Layer 3 of a small transformer language model trained on English Wikipedia (9 layers, counted from 0, width 64).
A neuron's activation on a vector x is GELU(weights . x), where the dot is the dot product.
The model reads these tokens: "and" " female" " text" "ile" " workers" " in" " particular" "—" "w" "ere" " subject" "ed" " to" " ab" "ys" "m" "al" " working" " conditions" "," " marked"

The vector x that enters this layer's MLP at each token. A number n stands for (n - 128) times 0.029.
0 "and": 112, 176, 173, 122, 145, 132, 118, 157, 105, 130, 150, 184, 147, 111, 189, 143, 153, 144, 121, 157, 100, 186, 203, 107, 147, 157, 153, 84, 103, 110, 65, 100, 131, 93, 139, 162, 94, 134, 145, 72, 79, 122, 96, 135, 19, 85, 146, 148, 117, 135, 100, 62, 108, 164, 164, 114, 96, 87, 197, 120, 116, 139, 136, 159
1 " female": 124, 166, 178, 121, 146, 140, 133, 154, 112, 128, 152, 169, 136, 122, 170, 154, 151, 151, 120, 164, 98, 194, 207, 113, 149, 155, 147, 94, 102, 103, 64, 116, 123, 88, 138, 156, 82, 148, 132, 74, 86, 125, 91, 121, 16, 88, 149, 144, 123, 151, 105, 54, 110, 148, 177, 97, 91, 85, 183, 105, 122, 138, 149, 163
2 " text": 115, 165, 172, 117, 149, 140, 120, 165, 106, 127, 149, 172, 149, 109, 185, 135, 158, 151, 113, 168, 90, 188, 216, 106, 140, 154, 136, 69, 110, 115, 74, 127, 131, 83, 139, 145, 103, 149, 128, 81, 79, 119, 105, 125, 37, 92, 137, 155, 127, 141, 103, 50, 102, 129, 174, 93, 86, 89, 192, 116, 127, 134, 150, 181
3 "ile": 120, 171, 162, 125, 152, 130, 135, 156, 100, 133, 141, 165, 146, 125, 195, 147, 155, 139, 108, 172, 90, 194, 210, 109, 144, 163, 139, 77, 98, 123, 64, 119, 126, 81, 137, 162, 84, 148, 141, 68, 87, 127, 104, 120, 22, 90, 141, 152, 124, 148, 109, 64, 115, 144, 159, 102, 98, 81, 192, 121, 123, 119, 126, 168
4 " workers": 125, 172, 169, 112, 149, 141, 133, 163, 110, 133, 146, 172, 145, 109, 175, 150, 155, 144, 108, 160, 83, 204, 196, 103, 122, 153, 155, 76, 94, 114, 70, 114, 125, 90, 142, 164, 98, 146, 140, 76, 87, 122, 103, 127, 28, 80, 135, 150, 127, 157, 96, 76, 106, 138, 185, 103, 101, 81, 192, 111, 111, 122, 134, 180
5 " in": 119, 160, 166, 125, 140, 149, 138, 149, 119, 126, 140, 168, 144, 133, 180, 150, 156, 142, 94, 153, 89, 198, 218, 109, 151, 156, 128, 77, 103, 116, 70, 128, 145, 77, 131, 146, 94, 140, 144, 67, 73, 132, 89, 123, 20, 91, 145, 150, 124, 145, 108, 60, 125, 141, 160, 113, 100, 77, 183, 123, 118, 132, 145, 177
6 " particular": 115, 163, 170, 102, 144, 136, 140, 163, 101, 116, 141, 169, 155, 124, 170, 141, 163, 142, 104, 167, 85, 208, 214, 118, 138, 156, 137, 87, 99, 121, 69, 137, 130, 81, 133, 162, 94, 145, 126, 67, 92, 127, 109, 131, 24, 98, 151, 150, 123, 141, 107, 55, 98, 136, 158, 106, 107, 79, 182, 106, 121, 127, 153, 177
7 "—": 109, 166, 176, 125, 136, 129, 136, 164, 100, 122, 138, 172, 150, 129, 178, 160, 134, 145, 109, 148, 81, 206, 205, 91, 156, 149, 148, 92, 108, 118, 72, 118, 125, 80, 128, 159, 103, 139, 140, 71, 66, 131, 96, 120, 14, 100, 147, 150, 122, 132, 99, 57, 124, 135, 155, 121, 118, 99, 189, 133, 126, 128, 140, 179
8 "w": 112, 154, 183, 118, 149, 139, 128, 150, 103, 132, 116, 179, 130, 117, 178, 149, 159, 137, 99, 166, 88, 193, 205, 96, 150, 168, 154, 85, 104, 105, 72, 133, 129, 83, 132, 183, 112, 133, 121, 79, 93, 117, 116, 110, 9, 79, 159, 142, 133, 138, 103, 61, 121, 128, 165, 110, 103, 109, 190, 135, 126, 119, 135, 171
9 "ere": 115, 153, 168, 121, 152, 134, 121, 161, 87, 127, 121, 179, 149, 137, 175, 151, 179, 131, 93, 171, 83, 193, 205, 89, 153, 165, 133, 90, 101, 118, 74, 104, 143, 84, 133, 166, 90, 138, 143, 75, 94, 121, 112, 115, 23, 93, 163, 148, 121, 153, 88, 65, 126, 142, 157, 108, 110, 96, 188, 116, 117, 114, 131, 173
10 " subject": 109, 153, 180, 100, 151, 143, 127, 147, 98, 126, 139, 175, 156, 138, 175, 157, 155, 141, 100, 161, 85, 209, 201, 102, 133, 156, 141, 85, 107, 117, 75, 130, 126, 80, 131, 147, 105, 148, 133, 86, 89, 116, 114, 129, 12, 106, 148, 139, 133, 147, 103, 51, 114, 128, 163, 99, 106, 77, 179, 105, 125, 133, 156, 185
11 "ed": 119, 161, 167, 115, 147, 140, 129, 150, 100, 122, 121, 171, 137, 130, 185, 151, 159, 119, 93, 171, 97, 208, 210, 113, 144, 176, 132, 91, 94, 110, 69, 130, 138, 86, 127, 166, 98, 144, 132, 63, 93, 120, 112, 126, 19, 100, 156, 150, 139, 145, 101, 57, 112, 144, 155, 103, 105, 92, 186, 119, 124, 118, 126, 176
12 " to": 122, 159, 172, 109, 135, 144, 148, 168, 107, 122, 137, 176, 133, 131, 180, 160, 157, 132, 93, 153, 85, 206, 207, 106, 144, 170, 133, 78, 106, 109, 81, 116, 147, 82, 126, 150, 99, 137, 141, 66, 79, 126, 95, 133, 21, 95, 154, 144, 122, 146, 87, 61, 123, 141, 167, 115, 112, 82, 173, 130, 115, 126, 147, 174
13 " ab": 135, 160, 166, 95, 131, 152, 133, 146, 101, 114, 127, 180, 127, 126, 198, 164, 154, 129, 110, 165, 95, 201, 203, 96, 148, 156, 147, 87, 103, 102, 65, 124, 137, 57, 136, 150, 101, 140, 121, 74, 78, 134, 100, 135, 23, 109, 159, 140, 123, 144, 93, 75, 130, 132, 158, 104, 101, 95, 187, 133, 121, 132, 160, 173
14 "ys": 123, 162, 181, 113, 165, 124, 128, 148, 97, 125, 121, 164, 135, 130, 176, 156, 165, 139, 98, 168, 84, 195, 196, 106, 141, 180, 156, 95, 90, 106, 78, 117, 146, 75, 140, 171, 114, 134, 134, 82, 89, 106, 112, 116, 21, 93, 146, 154, 138, 138, 101, 70, 113, 129, 171, 89, 98, 92, 189, 118, 115, 107, 141, 186
15 "m": 128, 161, 172, 110, 155, 143, 124, 155, 94, 126, 117, 166, 123, 116, 171, 153, 148, 142, 110, 162, 84, 193, 220, 112, 148, 171, 156, 95, 106, 114, 77, 128, 140, 75, 135, 175, 109, 136, 119, 70, 91, 119, 119, 111, 16, 87, 158, 141, 128, 149, 98, 61, 116, 128, 173, 107, 92, 100, 189, 132, 119, 114, 129, 178
16 "al": 127, 166, 169, 113, 157, 140, 126, 150, 100, 125, 124, 162, 143, 132, 175, 164, 153, 140, 95, 166, 95, 199, 221, 107, 147, 169, 146, 104, 100, 131, 77, 117, 142, 74, 125, 161, 94, 140, 126, 71, 92, 120, 115, 113, 16, 104, 152, 144, 135, 142, 102, 62, 119, 142, 159, 94, 98, 75, 185, 113, 108, 120, 125, 182
17 " working": 105, 144, 181, 103, 140, 152, 136, 152, 84, 119, 134, 166, 142, 135, 194, 162, 168, 135, 106, 153, 92, 211, 206, 97, 137, 155, 134, 89, 108, 110, 68, 121, 126, 85, 140, 168, 92, 134, 133, 71, 95, 121, 105, 113, 32, 95, 153, 153, 138, 153, 112, 71, 111, 128, 166, 99, 104, 84, 187, 112, 120, 121, 139, 185
18 " conditions": 115, 167, 174, 95, 137, 136, 140, 164, 101, 125, 135, 171, 130, 132, 177, 147, 159, 139, 109, 159, 65, 203, 202, 90, 132, 155, 145, 93, 95, 131, 67, 131, 140, 87, 140, 160, 91, 142, 146, 82, 92, 130, 111, 121, 26, 92, 158, 154, 131, 153, 100, 67, 105, 131, 169, 106, 110, 80, 189, 114, 109, 116, 133, 183
19 ",": 118, 166, 179, 110, 133, 137, 143, 159, 116, 126, 133, 162, 139, 137, 175, 145, 144, 139, 100, 147, 83, 209, 204, 108, 158, 161, 146, 96, 100, 123, 73, 131, 145, 83, 119, 162, 110, 130, 144, 67, 77, 129, 84, 112, 13, 93, 148, 144, 133, 142, 105, 59, 115, 132, 167, 118, 112, 89, 192, 120, 108, 119, 143, 178
20 " marked": 107, 150, 163, 110, 120, 144, 131, 158, 101, 127, 129, 174, 143, 147, 183, 146, 160, 131, 97, 169, 89, 213, 206, 102, 146, 149, 126, 82, 100, 106, 60, 133, 130, 98, 139, 163, 93, 152, 146, 73, 87, 132, 92, 132, 20, 104, 156, 151, 132, 147, 107, 54, 117, 133, 147, 110, 110, 87, 181, 118, 119, 140, 142, 181

Each question shows the input weights of one neuron of the MLP. A number n stands for (n - 128) times 0.015.

n135: 108, 126, 107, 132, 105, 115, 178, 145, 157, 111, 118, 139, 116, 126, 143, 103, 159, 120, 112, 155, 85, 176, 106, 134, 100, 138, 114, 137, 135, 167, 186, 132, 160, 159, 101, 130, 143, 107, 117, 118, 121, 132, 132, 152, 130, 124, 112, 129, 100, 150, 141, 129, 96, 178, 151, 108, 115, 103, 87, 135, 108, 87, 147, 117
Its three highest activations, in order, are on tokens 12 " to", 18 " conditions", 6 " particular"

n70: 130, 135, 120, 137, 139, 135, 162, 139, 137, 112, 102, 126, 139, 127, 118, 114, 122, 126, 123, 122, 135, 128, 129, 91, 129, 138, 144, 140, 129, 122, 130, 128, 135, 120, 139, 127, 121, 125, 117, 107, 118, 113, 133, 113, 140, 137, 126, 128, 126, 149, 135, 135, 136, 127, 142, 119, 134, 122, 129, 134, 138, 128, 117, 109
On which token does it fire most? 15 "m"

n161: 115, 96, 147, 141, 66, 149, 167, 79, 101, 127, 131, 118, 91, 144, 124, 126, 108, 96, 138, 123, 125, 166, 158, 108, 114, 140, 133, 91, 144, 121, 159, 139, 173, 156, 120, 116, 114, 111, 144, 154, 111, 114, 124, 142, 120, 129, 137, 141, 100, 117, 111, 138, 182, 130, 104, 123, 169, 114, 108, 138, 145, 157, 127, 156
On which token does it fire most, and how strongly? 12 " to", at about 1

n50: 109, 113, 133, 115, 151, 149, 135, 128, 144, 149, 130, 119, 140, 107, 144, 136, 111, 114, 138, 129, 136, 129, 109, 110, 137, 126, 125, 170, 104, 145, 126, 90, 116, 105, 135, 138, 105, 128, 129, 148, 137, 139, 128, 120, 130, 143, 120, 131, 147, 147, 135, 127, 118, 125, 106, 93, 130, 139, 142, 103, 107, 157, 150, 134
On which token does it fire most, and how strongly? 17 " working", at about 0.26

n176: 100, 117, 127, 137, 136, 160, 150, 160, 121, 118, 128, 120, 129, 103, 128, 126, 156, 109, 144, 143, 96, 134, 108, 132, 136, 121, 102, 104, 125, 109, 88, 124, 100, 105, 129, 132, 104, 113, 105, 116, 134, 124, 137, 133, 189, 124, 158, 150, 141, 121, 174, 148, 116, 114, 124, 107, 141, 151, 139, 133, 117, 141, 146, 126
On which token does it fire most? 17 " working"

n225: 94, 120, 101, 128, 137, 123, 147, 141, 130, 116, 180, 122, 128, 114, 97, 115, 121, 140, 136, 112, 139, 138, 134, 140, 128, 90, 106, 132, 117, 108, 135, 131, 165, 125, 151, 124, 81, 115, 129, 119, 122, 113, 128, 159, 83, 156, 109, 154, 120, 154, 128, 164, 135, 131, 115, 149, 134, 156, 143, 140, 112, 123, 104, 146
On which token does it fire most? 5 " in"

n116: 138, 141, 124, 120, 144, 145, 130, 139, 149, 118, 128, 130, 131, 120, 134, 125, 134, 145, 138, 121, 133, 124, 127, 122, 122, 110, 132, 139, 117, 100, 106, 125, 92, 123, 130, 118, 147, 148, 130, 129, 135, 118, 138, 108, 156, 124, 131, 127, 123, 133, 133, 121, 138, 114, 132, 120, 136, 118, 138, 126, 127, 128, 117, 127
On which token does it fire most? 4 " workers"

n76: 111, 137, 158, 93, 126, 123, 72, 108, 118, 100, 119, 187, 144, 149, 107, 100, 123, 122, 134, 128, 123, 138, 155, 129, 86, 135, 128, 164, 131, 183, 140, 143, 135, 169, 132, 107, 118, 126, 152, 154, 135, 143, 133, 136, 119, 90, 102, 121, 107, 155, 132, 126, 151, 140, 113, 123, 106, 127, 102, 128, 124, 100, 129, 131
On which token does it fire most? 18 " conditions"

n11: 149, 158, 103, 97, 127, 142, 179, 171, 161, 123, 137, 101, 124, 118, 129, 115, 129, 146, 86, 146, 111, 127, 114, 131, 123, 142, 114, 116, 136, 126, 169, 133, 154, 162, 131, 111, 126, 110, 92, 100, 138, 88, 94, 138, 140, 121, 148, 122, 133, 140, 132, 132, 157, 124, 128, 108, 108, 148, 124, 118, 112, 126, 168, 129
On which token does it fire most? 12 " to"

n110: 125, 140, 117, 168, 113, 153, 119, 139, 105, 115, 122, 136, 132, 156, 114, 121, 70, 125, 111, 81, 117, 133, 148, 129, 148, 174, 116, 143, 115, 136, 158, 137, 68, 166, 127, 168, 140, 104, 142, 141, 114, 141, 121, 137, 159, 134, 165, 104, 112, 135, 124, 118, 124, 111, 131, 120, 114, 103, 153, 106, 80, 106, 167, 117
On which token does it fire most, and how strongly? 19 ",", at about 0.36

n31: 128, 107, 126, 134, 176, 137, 114, 142, 135, 104, 169, 115, 100, 154, 130, 110, 113, 140, 151, 132, 144, 134, 135, 118, 120, 110, 134, 127, 125, 113, 109, 114, 111, 170, 117, 116, 134, 140, 161, 141, 115, 141, 120, 121, 125, 74, 119, 133, 110, 131, 106, 123, 120, 123, 137, 135, 170, 120, 148, 143, 144, 141, 132, 109
On which token does it fire most, and how strongly? 0 "and", at about 1.2

n224: 115, 169, 103, 146, 104, 117, 121, 102, 142, 83, 178, 129, 132, 144, 155, 118, 134, 100, 204, 126, 155, 94, 140, 140, 133, 127, 208, 117, 109, 110, 100, 108, 160, 159, 153, 99, 104, 103, 129, 121, 184, 126, 126, 126, 113, 113, 126, 138, 171, 137, 94, 97, 149, 110, 126, 109, 142, 123, 89, 139, 125, 134, 123, 112
On which token does it fire most, and how strongly? 0 "and", at about 0.68

n58: 172, 115, 138, 119, 148, 125, 125, 136, 138, 101, 147, 130, 131, 134, 128, 137, 92, 111, 156, 113, 127, 117, 129, 132, 131, 98, 132, 151, 129, 127, 106, 113, 125, 172, 103, 110, 114, 132, 168, 138, 110, 114, 116, 130, 130, 72, 135, 137, 137, 117, 123, 116, 121, 148, 112, 130, 144, 107, 175, 144, 124, 147, 158, 105
On which token does it fire most, and how strongly? 0 "and", at about 1.7

n36: 91, 138, 151, 115, 156, 163, 133, 92, 114, 129, 115, 149, 105, 134, 101, 148, 114, 95, 124, 130, 131, 79, 130, 150, 144, 154, 109, 56, 126, 141, 149, 177, 153, 131, 139, 105, 115, 87, 139, 181, 153, 140, 116, 162, 122, 89, 68, 133, 101, 149, 107, 119, 195, 116, 135, 136, 142, 106, 112, 117, 116, 132, 140, 153
On which token does it fire most? 5 " in"

n166: 157, 97, 117, 111, 135, 118, 162, 174, 135, 111, 84, 131, 111, 161, 120, 121, 116, 154, 148, 87, 90, 134, 115, 136, 126, 145, 122, 133, 128, 96, 164, 89, 127, 168, 112, 144, 99, 85, 134, 141, 106, 151, 157, 199, 135, 148, 125, 133, 126, 144, 102, 116, 137, 96, 145, 163, 86, 86, 144, 166, 100, 154, 116, 125
On which token does it fire most? 12 " to"

n66: 135, 120, 135, 161, 89, 138, 109, 115, 149, 140, 146, 125, 140, 97, 112, 112, 156, 142, 151, 171, 127, 153, 125, 122, 104, 156, 81, 95, 145, 165, 152, 110, 114, 114, 145, 95, 144, 111, 123, 160, 107, 133, 99, 137, 95, 116, 103, 148, 128, 95, 148, 187, 152, 190, 165, 134, 77, 132, 116, 94, 103, 81, 122, 119
On which token does it fire most? 4 " workers"

n249: 142, 145, 131, 144, 152, 125, 109, 127, 117, 161, 169, 119, 147, 154, 122, 96, 149, 117, 132, 136, 133, 116, 117, 128, 108, 142, 140, 131, 120, 180, 122, 140, 138, 118, 85, 144, 135, 113, 140, 109, 132, 183, 109, 125, 120, 97, 97, 112, 143, 121, 112, 126, 139, 117, 112, 106, 126, 153, 107, 133, 131, 81, 118, 126
Its two highest activations, in order, are on tokens 3 "ile", 19 ","

n253: 168, 88, 109, 106, 106, 97, 147, 107, 150, 137, 150, 114, 142, 116, 150, 114, 174, 123, 146, 140, 96, 140, 104, 138, 162, 102, 137, 142, 139, 126, 150, 107, 132, 134, 109, 127, 130, 123, 119, 105, 112, 128, 98, 102, 112, 161, 131, 100, 145, 153, 140, 114, 155, 123, 135, 131, 120, 148, 93, 125, 130, 110, 148, 165
On which token does it fire most, and how strongly? 19 ",", at about 0.11

n134: 160, 116, 131, 127, 112, 142, 143, 135, 157, 101, 115, 104, 68, 155, 157, 99, 112, 106, 128, 86, 134, 138, 130, 139, 113, 144, 124, 121, 150, 120, 160, 146, 147, 179, 110, 176, 129, 63, 129, 132, 127, 134, 97, 166, 111, 133, 150, 140, 132, 114, 80, 136, 172, 120, 125, 105, 106, 147, 150, 100, 145, 126, 122, 143
On which token does it fire most? 19 ","

n245: 120, 127, 91, 127, 110, 157, 112, 131, 118, 140, 87, 118, 144, 151, 158, 97, 113, 150, 151, 135, 129, 135, 109, 81, 129, 168, 165, 99, 130, 126, 131, 157, 147, 122, 111, 143, 90, 135, 118, 114, 122, 109, 162, 145, 127, 147, 127, 139, 121, 123, 119, 130, 143, 155, 144, 117, 115, 121, 121, 123, 105, 138, 130, 133
On which token does it fire most? 13 " ab"

n124: 149, 118, 129, 152, 128, 154, 130, 140, 102, 102, 131, 115, 103, 109, 153, 150, 148, 115, 154, 125, 120, 138, 101, 139, 124, 107, 133, 111, 139, 91, 149, 122, 122, 116, 136, 128, 148, 112, 123, 128, 145, 140, 116, 134, 143, 118, 122, 135, 138, 122, 135, 137, 158, 120, 157, 97, 81, 132, 119, 140, 123, 109, 114, 166
On which token does it fire most? 17 " working"

n234: 144, 147, 99, 148, 119, 138, 123, 130, 129, 134, 130, 112, 144, 140, 140, 148, 141, 122, 142, 110, 115, 135, 112, 127, 134, 83, 133, 123, 83, 148, 150, 115, 146, 130, 95, 125, 109, 105, 125, 138, 84, 148, 122, 157, 140, 103, 93, 131, 159, 119, 103, 107, 124, 117, 144, 132, 146, 175, 137, 110, 183, 119, 161, 131
On which token does it fire most, and how strongly? 7 "—", at about 0.21

n148: 116, 104, 133, 117, 128, 131, 145, 117, 141, 131, 137, 133, 123, 123, 116, 113, 151, 115, 156, 142, 115, 122, 97, 125, 117, 148, 156, 150, 136, 178, 122, 119, 138, 126, 104, 123, 132, 154, 124, 119, 151, 162, 142, 131, 113, 117, 79, 132, 130, 140, 124, 110, 106, 103, 144, 113, 124, 124, 101, 112, 124, 118, 139, 150
On which token does it fire most? 18 " conditions"

n231: 108, 100, 166, 130, 122, 121, 122, 134, 132, 118, 119, 135, 127, 157, 115, 133, 131, 148, 153, 109, 125, 137, 125, 128, 126, 89, 92, 120, 108, 143, 139, 128, 107, 151, 137, 145, 105, 131, 134, 129, 82, 116, 163, 173, 145, 117, 129, 111, 124, 141, 143, 139, 137, 88, 118, 119, 156, 104, 156, 145, 122, 88, 171, 135
On which token does it fire most? 17 " working"

n146: 126, 158, 138, 128, 129, 114, 115, 114, 124, 106, 138, 166, 117, 129, 133, 128, 147, 96, 185, 132, 130, 94, 123, 121, 128, 140, 171, 114, 131, 145, 125, 114, 135, 120, 122, 132, 132, 122, 98, 119, 165, 142, 135, 112, 127, 150, 119, 138, 147, 130, 129, 102, 139, 93, 131, 120, 138, 119, 113, 133, 89, 130, 153, 105
On which token does it fire most? 13 " ab"

n181: 135, 134, 120, 128, 135, 110, 155, 141, 138, 123, 116, 121, 147, 125, 127, 120, 156, 130, 160, 136, 159, 122, 130, 122, 104, 144, 129, 115, 120, 125, 119, 123, 123, 106, 135, 119, 113, 148, 118, 131, 169, 120, 161, 121, 116, 127, 90, 127, 127, 109, 113, 114, 153, 116, 129, 130, 129, 140, 127, 128, 105, 133, 105, 126
On which token does it fire most, and how strongly? 3 "ile", at about 0.14

n100: 114, 138, 117, 131, 148, 128, 152, 181, 131, 127, 107, 130, 116, 163, 125, 121, 102, 115, 147, 108, 90, 144, 126, 116, 125, 164, 146, 125, 118, 140, 154, 138, 104, 151, 117, 149, 114, 94, 117, 148, 124, 135, 106, 129, 151, 124, 117, 171, 115, 148, 109, 127, 133, 115, 152, 87, 159, 137, 110, 93, 134, 128, 110, 102
Its two highest activations, in order, are on tokens 18 " conditions", 4 " workers"

n67: 159, 101, 132, 121, 184, 160, 142, 85, 151, 121, 114, 117, 112, 151, 172, 117, 116, 138, 131, 117, 79, 116, 113, 136, 159, 136, 101, 169, 113, 132, 127, 109, 116, 145, 104, 153, 147, 97, 140, 177, 92, 167, 126, 159, 135, 95, 131, 105, 133, 101, 132, 103, 115, 117, 111, 97, 139, 118, 142, 106, 162, 125, 129, 143
On which token does it fire most, and how strongly? 14 "ys", at about 0.076

n103: 122, 140, 141, 102, 125, 135, 158, 112, 116, 113, 148, 151, 149, 108, 110, 175, 162, 119, 124, 142, 148, 135, 104, 98, 97, 105, 108, 117, 140, 152, 117, 149, 123, 120, 124, 130, 144, 140, 129, 122, 149, 105, 130, 142, 113, 160, 126, 110, 89, 135, 139, 132, 142, 115, 104, 120, 156, 143, 123, 121, 108, 121, 134, 118
Its two highest activations, in order, are on tokens 10 " subject", 13 " ab"

n122: 124, 138, 136, 131, 126, 151, 105, 144, 126, 126, 139, 109, 144, 140, 115, 120, 162, 131, 128, 155, 148, 97, 101, 120, 131, 144, 141, 116, 135, 99, 149, 135, 119, 120, 130, 121, 141, 124, 121, 133, 127, 132, 121, 126, 91, 120, 128, 128, 92, 151, 137, 151, 166, 131, 113, 124, 109, 115, 121, 127, 129, 123, 127, 116
On which token does it fire most? 9 "ere"

n190: 127, 111, 130, 121, 134, 126, 129, 120, 122, 118, 148, 86, 131, 145, 100, 122, 138, 141, 127, 132, 138, 171, 116, 105, 152, 137, 154, 94, 160, 125, 126, 136, 137, 149, 111, 127, 133, 103, 108, 149, 101, 123, 162, 146, 110, 132, 110, 104, 139, 144, 113, 130, 141, 156, 110, 121, 123, 115, 120, 131, 137, 135, 153, 109
On which token does it fire most? 10 " subject"

n125: 144, 135, 110, 100, 112, 114, 121, 91, 114, 104, 106, 137, 124, 123, 113, 139, 136, 121, 137, 146, 136, 130, 134, 131, 141, 126, 154, 120, 135, 134, 118, 98, 160, 151, 116, 134, 127, 142, 143, 128, 133, 127, 129, 102, 125, 136, 127, 138, 108, 106, 144, 126, 156, 130, 117, 102, 149, 141, 153, 150, 131, 115, 146, 111
Its three highest activations, in order, are on tokens 13 " ab", 9 "ere", 14 "ys"

n37: 121, 139, 140, 83, 107, 113, 143, 120, 129, 107, 155, 128, 135, 148, 118, 113, 120, 142, 124, 118, 146, 139, 123, 148, 104, 135, 134, 151, 112, 115, 126, 98, 119, 109, 171, 128, 98, 136, 138, 120, 132, 110, 131, 128, 170, 147, 116, 129, 115, 142, 126, 110, 132, 124, 132, 127, 109, 129, 139, 145, 141, 119, 147, 130
On which token does it fire most? 1 " female"

n215: 110, 149, 111, 125, 95, 136, 129, 130, 119, 127, 130, 119, 131, 104, 108, 122, 106, 118, 150, 166, 122, 141, 125, 113, 145, 119, 118, 95, 145, 116, 147, 176, 127, 122, 123, 127, 125, 138, 118, 139, 149, 133, 121, 109, 111, 173, 112, 118, 119, 127, 124, 131, 130, 129, 115, 132, 122, 133, 132, 155, 142, 112, 126, 153
On which token does it fire most? 20 " marked"

n200: 132, 112, 137, 103, 149, 129, 164, 126, 152, 144, 145, 159, 140, 127, 134, 115, 132, 110, 119, 127, 115, 122, 119, 131, 131, 129, 90, 135, 164, 130, 99, 121, 121, 127, 129, 135, 148, 143, 117, 135, 148, 111, 109, 140, 137, 118, 130, 112, 117, 103, 123, 141, 147, 126, 128, 114, 109, 96, 118, 142, 147, 117, 84, 158
On which token does it fire most? 12 " to"

n156: 128, 135, 92, 121, 165, 127, 167, 142, 148, 168, 128, 101, 130, 169, 125, 118, 148, 116, 122, 109, 122, 117, 133, 117, 145, 145, 154, 136, 117, 101, 157, 93, 134, 119, 114, 139, 147, 117, 112, 118, 143, 136, 120, 121, 139, 127, 146, 122, 153, 125, 130, 92, 154, 125, 105, 130, 93, 133, 113, 98, 142, 80, 112, 147
Its three highest activations, in order, are on tokens 14 "ys", 16 "al", 9 "ere"

n205: 135, 150, 130, 144, 135, 117, 120, 126, 118, 119, 96, 108, 147, 100, 131, 117, 128, 112, 130, 128, 132, 126, 126, 174, 131, 124, 129, 106, 134, 130, 128, 122, 120, 137, 121, 124, 115, 138, 177, 139, 109, 121, 151, 96, 95, 144, 137, 143, 124, 132, 131, 155, 141, 162, 146, 119, 111, 126, 117, 133, 133, 103, 130, 116
Its two highest activations, in order, are on tokens 3 "ile", 0 "and"

n61: 137, 138, 165, 112, 132, 134, 130, 139, 165, 137, 160, 126, 109, 105, 119, 110, 116, 113, 160, 106, 112, 102, 135, 134, 121, 101, 147, 147, 91, 144, 93, 124, 136, 138, 111, 127, 143, 128, 136, 133, 134, 125, 123, 136, 141, 88, 126, 132, 147, 128, 111, 112, 145, 111, 126, 124, 132, 136, 127, 157, 143, 131, 111, 138
On which token does it fire most? 4 " workers"

n49: 143, 121, 152, 144, 129, 110, 104, 138, 111, 152, 110, 113, 129, 175, 121, 140, 139, 107, 121, 144, 121, 128, 126, 129, 64, 119, 114, 156, 146, 142, 106, 152, 113, 138, 154, 121, 101, 149, 125, 126, 151, 152, 91, 113, 114, 99, 83, 114, 138, 105, 113, 143, 175, 160, 148, 115, 92, 156, 147, 143, 124, 107, 144, 114
On which token does it fire most? 3 "ile"

n222: 128, 122, 127, 144, 131, 144, 144, 149, 116, 134, 119, 128, 146, 139, 137, 99, 120, 140, 104, 114, 74, 176, 102, 128, 126, 154, 131, 144, 125, 115, 182, 142, 144, 131, 108, 140, 123, 106, 117, 148, 121, 87, 130, 127, 121, 141, 162, 123, 109, 131, 151, 105, 159, 161, 121, 111, 123, 134, 107, 103, 131, 122, 108, 89
Its two highest activations, in order, are on tokens 9 "ere", 12 " to"